Layer 5 of a small transformer language model trained on English Wikipedia (11 layers, counted from 0, width 64). Numbers have three digits each and are written without spaces.
A neuron's activation on a vector x is SiLU(gate . x) times (in . x), where the dot is the dot product.
The model reads these tokens: "s" " and" " all" " other" " app" "li" "ance" "s" " connected" " with" " the" " system" " of" " communication" "s" " already" " established"

The vector x that enters this layer's MLP at each token. A number n stands for (n - 500) times 0.0096.
0 "s": 857505622531512477475468527546558664488436557552488396530329527374360369486472602575637533617435367533377557470531492528397599616516674527569640409469437568404591459628426640609514570546511428
1 " and": 816644307569658544554496565470523545578638456582497509511234446457422485638405574604488477438546471498398569582353655477540305585437487575521513393483469556457483391482449458276524575495537551
2 " all": 539517409682649432462533679703659466484444471574281569523025458513401479435510477440535551566539431566429420550459477578594396628511595528441487555649524456422587760513434467331584465459516500
3 " other": 716418480611803539575648440707575595512537614525412677576147442445427509522452402476622428565653396403489500544537659475521494621406621484435464595689490472518552715605523384444573472632580491
4 " app": 533400443519777418658360382812708290433482406634513457386418596333705534509598538499529571370419547436520525543385545540555394386584408600544534505709335449460541699471392601516466405623361457
5 "li": 545659381513435376824466417619313553364616339705579421466173438554522377476387693502456624655347319664439439404473523513459486490460386526524465408588428450547664523436516564608588460642500501
6 "ance": 694363401293582333663457446663420483412507421582629465310202516348463471414382444416503513560558324440422491573531619391562514545528420664547655519385516507505616708474501568567511547620586389
7 "s": 765518564568472299493573509598476564450439514634561468404205541358368519442391542513614517674474295419418537474483653628522597592553662541501635403427423524520559476610375557682446581575486430
8 " connected": 530273353510526415450610486680757579475531552604534552332308606442588657513469439361646541599472443265497546543592529423415519490582516656504503516462546246457638699639619616392584310556430460
9 " with": 717170392584621330519486520634667675441686580446457448577258453496449541613328536486578489632676367396488500530399676473514534521340528514488350419499503381495521464421588460322536481431373529
10 " the": 711423572513681587491463531470596620430588473518441543510025560577663607525483568484555460480560509618586386496422660513408592515445463703379362475498354426521487561536498506404507575427613467
11 " system": 702463472493818345499573372668640400422377491640492334438271435526387598428491511590448604542510432280604476513444695443497481536472458504527605428538562503501589763638280568618574471464530398
12 " of": 730319534691735411401597510594444579466596508446496447584117479489468526585442429485551524495567363475450463640402732604599519592524508520439401546512421312535565464488571425363586441631406479
13 " communication": 747486402407569286584496458651469428503496568630525366299218545405583574476531374528516498570471381280475504438572548445588572565506429590616662456466562408426581768511621542619544565516616397
14 "s": 803477557490537355538563497614531560537442585509590472451174550400424620543532388509619535576462351340501541464524556474570559576440576500705589408566417441442584581553445558601460566604522348
15 " already": 634666484578626300694411583603565598461540509525579567653229556491414647458489462498650537524639363167555511625545643499572441487506575471541498483761599615492578597569283575313520402344528422
16 " established": 607387448461488378471518448646798596460514552661606557433325522433581660561460446447618520385656447389504486529600688372544541469336660683613443470533649302459654701467493543300551433481564466

Each question shows the input weights of one neuron of the MLP. A number n stands for (n - 500) times 0.0015.

n113 gate: 559424609269440410337554483342610468621430488669551696313357433449503492448561266451456524506471563329558554424346347443451564452483438556534555554578450457335621470378313473416612345582401293
n113 in: 676383514530474489458533538487444455417430558366580474515462524558206528581510386526368482653389519560677675482660476632398433423330421483430454557305531413519432483505525574459489514462706577
Which token does this neuron like most? 14 "s"

n30 gate: 473407533608492522561546543469380531608331472326401583605714591601461401609470552610255532369548565493389357488516278508350628463545392496666422461356333529599612193268341537333503370323250461
n30 in: 472491409486563568539472592600535637718474741637624520610397569565533530416575447621486446719534713368624358433332505355570540383460541329542659435703490417507571478649237319542345515548370559
Which token does this neuron like most? 5 "li"

n64 gate: 467354557387448387599534464389655488626493434376517455606536265311303438405480493495482318397380574390555557235576700538356455387557323627593548563321589706420409482543556558519519472476466375
n64 in: 488424485483500102392473438539536611511619344478523624639316438548525534557487693532610495439402418584535565502347536512532547550586476552366465517467476422499545541536644508626496581490559331
On which two tokens does it fire most, strongest first? 6 "ance", 11 " system"

n96 gate: 579584462410585541314508397231384464509120647462611584631616592484523356624604522594515384274513530462327507392348464517603485510295466547507463593496516681535517526391440605302645445585479542
n96 in: 471600384363486536647401551473565463327512491699300421600608473564492508485477695432640419617438448547531706452492464525487187452385441633655548486595718614724463625448529475352513421398448579
Which token does this neuron like most? 1 " and"

n73 gate: 561590636665385473391550401314533561298392440559362658421534547351622636516502529523329423621653630494596400605444510450557676594512370386518700468578542539436333525434651319389528412494376610
n73 in: 534538627662459535455750516482502487352391318430396526429563535377676501437507595570457589514529695460634447626530493549632611471545549412449707377577585519522349554464654437368523389585210601
On which token does it fire most, and how strongly? 6 "ance", at about 0.53

n18 gate: 360438452282635710526307619460495510711358511465576590618838423529544673573685435471432387553509489458360617452380530562383509526483445507457472383580599455412538493230585439310772366435471394
n18 in: 406442545376748566515260475606394485585564443507435491691590388530547494626608515627464473698375586355370573495514548609483455510459333632387371442546463551395568641257364467497499521587581472
On which token does it fire most, and how strongly? 8 " connected", at about 0.29

n41 gate: 442540504268644575546434534130560469397454738345308505575572481666361648481477458391507337560305433510535616477547196560380457493634478421577358567604519433650618298540594462535497653492595468
n41 in: 480581546310602601649255492584517518484506507537564495673498554377535459462632509424571493607659403565448412483544248413374421498688298564478536484532621541406518510555458321593366410413402583
On which token does it fire most, and how strongly? 12 " of", at about 0.48

n8 gate: 439519770559371670466693504504382655642464443269679396581680528563538413601504404512471531432520681550375446405367549563473594443277373536402387598498451386516427505444580366248629345571553520
n8 in: 544342480518631355366581504452639683663761341547408541465516680593611584393425549517668688535551458578268546445361482590729487332488410446301485570506489595449522433475518429453371406461459576
Which token does this neuron like most? 12 " of"

n36 gate: 581593530405503405375381513276420498545470556543658549364568356428453860393413303389575497311548500619465561663354398554447716633500451401273417631603565701581463359535743531360423511458532458
n36 in: 465474529608354424394558485438540378677639432546660507409541445480766570368552564478520479289380636460392355418471426595467569338315528625561661623497401651561431501628437610450520545754496478
Which token does this neuron like most? 9 " with"

n80 gate: 282422399412418480464632366508511572437185498482636504374436566336638411724757423336609579621408574566419418509545348303489320588489362467419488588556434600742650496529609505516497258686574362
n80 in: 588463452579499387400405301545545453544516478405572537426314461361460646541627601761663620646265482489388501511642413385359397486576652420521552558505475453433711457460441590623473507410428337
Which token does this neuron like most? 8 " connected"

n43 gate: 492671629566272458515388342601277441521506449296531747442465556164632346538753548736574417626466461554376540445489550463512613358509519374615690627511550516519532415413304528458393215566624424
n43 in: 567290422483702498649416404463709416199571353537493662449456317489515600479415558417499473419432567426559361825543463427556541568396465656466479620444584549562720446554473460665591574286427462
Which token does this neuron like most? 4 " app"

n32 gate: 458542521300542629288614455422572623376561518337253685600688290350469480408540392596536181566509431479623604403463585548559481509507306554501301454372491417620384362295409531604708426406627665
n32 in: 408519658378531667432494720483474404566407562459440559522613518391547514466682641672673469415596436424664530326650518581474470668453495440647585412585687516647416430410498638426588482668504590
Which token does this neuron like most? 12 " of"

n28 gate: 432582575326392504587645559363519563462431653476502423481376430499535633423372709475509313473415569466357704697412450758574499457348506565600630665387399582543439350628546460489393474476474381
n28 in: 480487516665428529462557328528400485436561441465299435528644466579429518583419412449657499500470339529678495541696524510500450596571471452382371443426626500547531459595609555397469649444630522
On which token does it fire most, and how strongly? 4 " app", at about 0.76

n108 gate: 570554563469382748492745347498497431569395887542418700368841293516459441346487475247502262473686331594598505634636424347378393637437350404544532404375626574405187469365553538483627553583519578
n108 in: 517599499562303465554406498667429545461574427590444492618352500598621568557559615377567445707460352593234479399516575573542478641528604632474430532540414684590472442588705412627443319573520397
On which token does it fire most, and how strongly? 11 " system", at about 0.27

n97 gate: 554513492608390374349591345563319689566300678342585348237448320307824515416476593369489415401626447539619411725477676660456525389296411415509573553341487642420562649629557455359352333551668330
n97 in: 618421509409566780585449482549605496480443377323458825508495633433443471541457294570374499539640521412395606346538372285491601602608471583375350360434617459415529488480528288543497598588378590
Which token does this neuron like most? 3 " other"

n89 gate: 432392316354568358383510266534506380645423431254275566641621389458581580509506675440701458297649496490390606492343622402449402605611444492339475508422465548470343577631467479713423327358658533
n89 in: 677225555385401391389686437417410311563499547420625455547713366603534485538390439393326418409526627496443378367352492513421369539487440634511595657483381412487464627576468532312559409370503515
Which token does this neuron like most? 15 " already"

n82 gate: 542500464506224293529428107326454579583645483426604489426498343450325507671518412524326607468506268605653669450719512383399562511354264403576381536480492599329608421401582501686581287349490289
n82 in: 464648430531457291360438413457579577429542295519583463621342433466579413294503575534632723800431428579507585611517490397533264374514460473609614385656462619419586511289537395746419381366545316
Which token does this neuron like most? 5 "li"

n38 gate: 510564371505479481650331426368241596554438672282308430585457633417488460515414399589392378679454660624643452461442340305272355478603398319348513476637517514515416468504641614344483310523316341
n38 in: 567691616453265627637407552597439631372550376551636694501377527530486368590598720594588413530556630584482458451476554526366451525481566562404462586613552519592495361541530358578572502543608656
On which token does it fire most, and how strongly? 5 "li", at about 1.3

n126 gate: 438425419625571430364370417508746329510540614211324661347542275451730493430431484420455515529500551450566594586443470491315507344318613393487399566474454581445510603470415544328646400602502519
n126 in: 572522535590549595646560588509361599586511690578636397563520482496465540582428425527511491465547363659468603565563406446387675574476554570411378373564646436588680596380867473486471439378558542
Which token does this neuron like most? 9 " with"

n122 gate: 378443603443338658696530721221476527589540554366304628775541443415371508572413590552454474485512500503362680434552281422456587411651306636526353606644402575496526470520645554367616458346305451
n122 in: 443500555565607447479585611403603616528579567372504546597553447472647548286618428439591539600288518510600417509420450512491433422585474430634437490532426602406428497645640497556477459641376562
On which token does it fire most, and how strongly? 1 " and", at about 0.38

n86 gate: 494408338397432331342396419553448402674450470298396498453320379564645538238395551433449574411443539561405613620461447569499383486542304455475538389415616370335464564601376340676502378582438542
n86 in: 546566492457521603531548540399474379706471661685603680514498546286571562488420599615322482543545467479601505438436394350508579581486498589570448283553541543614707461477564377434529403434408617
On which token does it fire most, and how strongly? 13 " communication", at about 0.31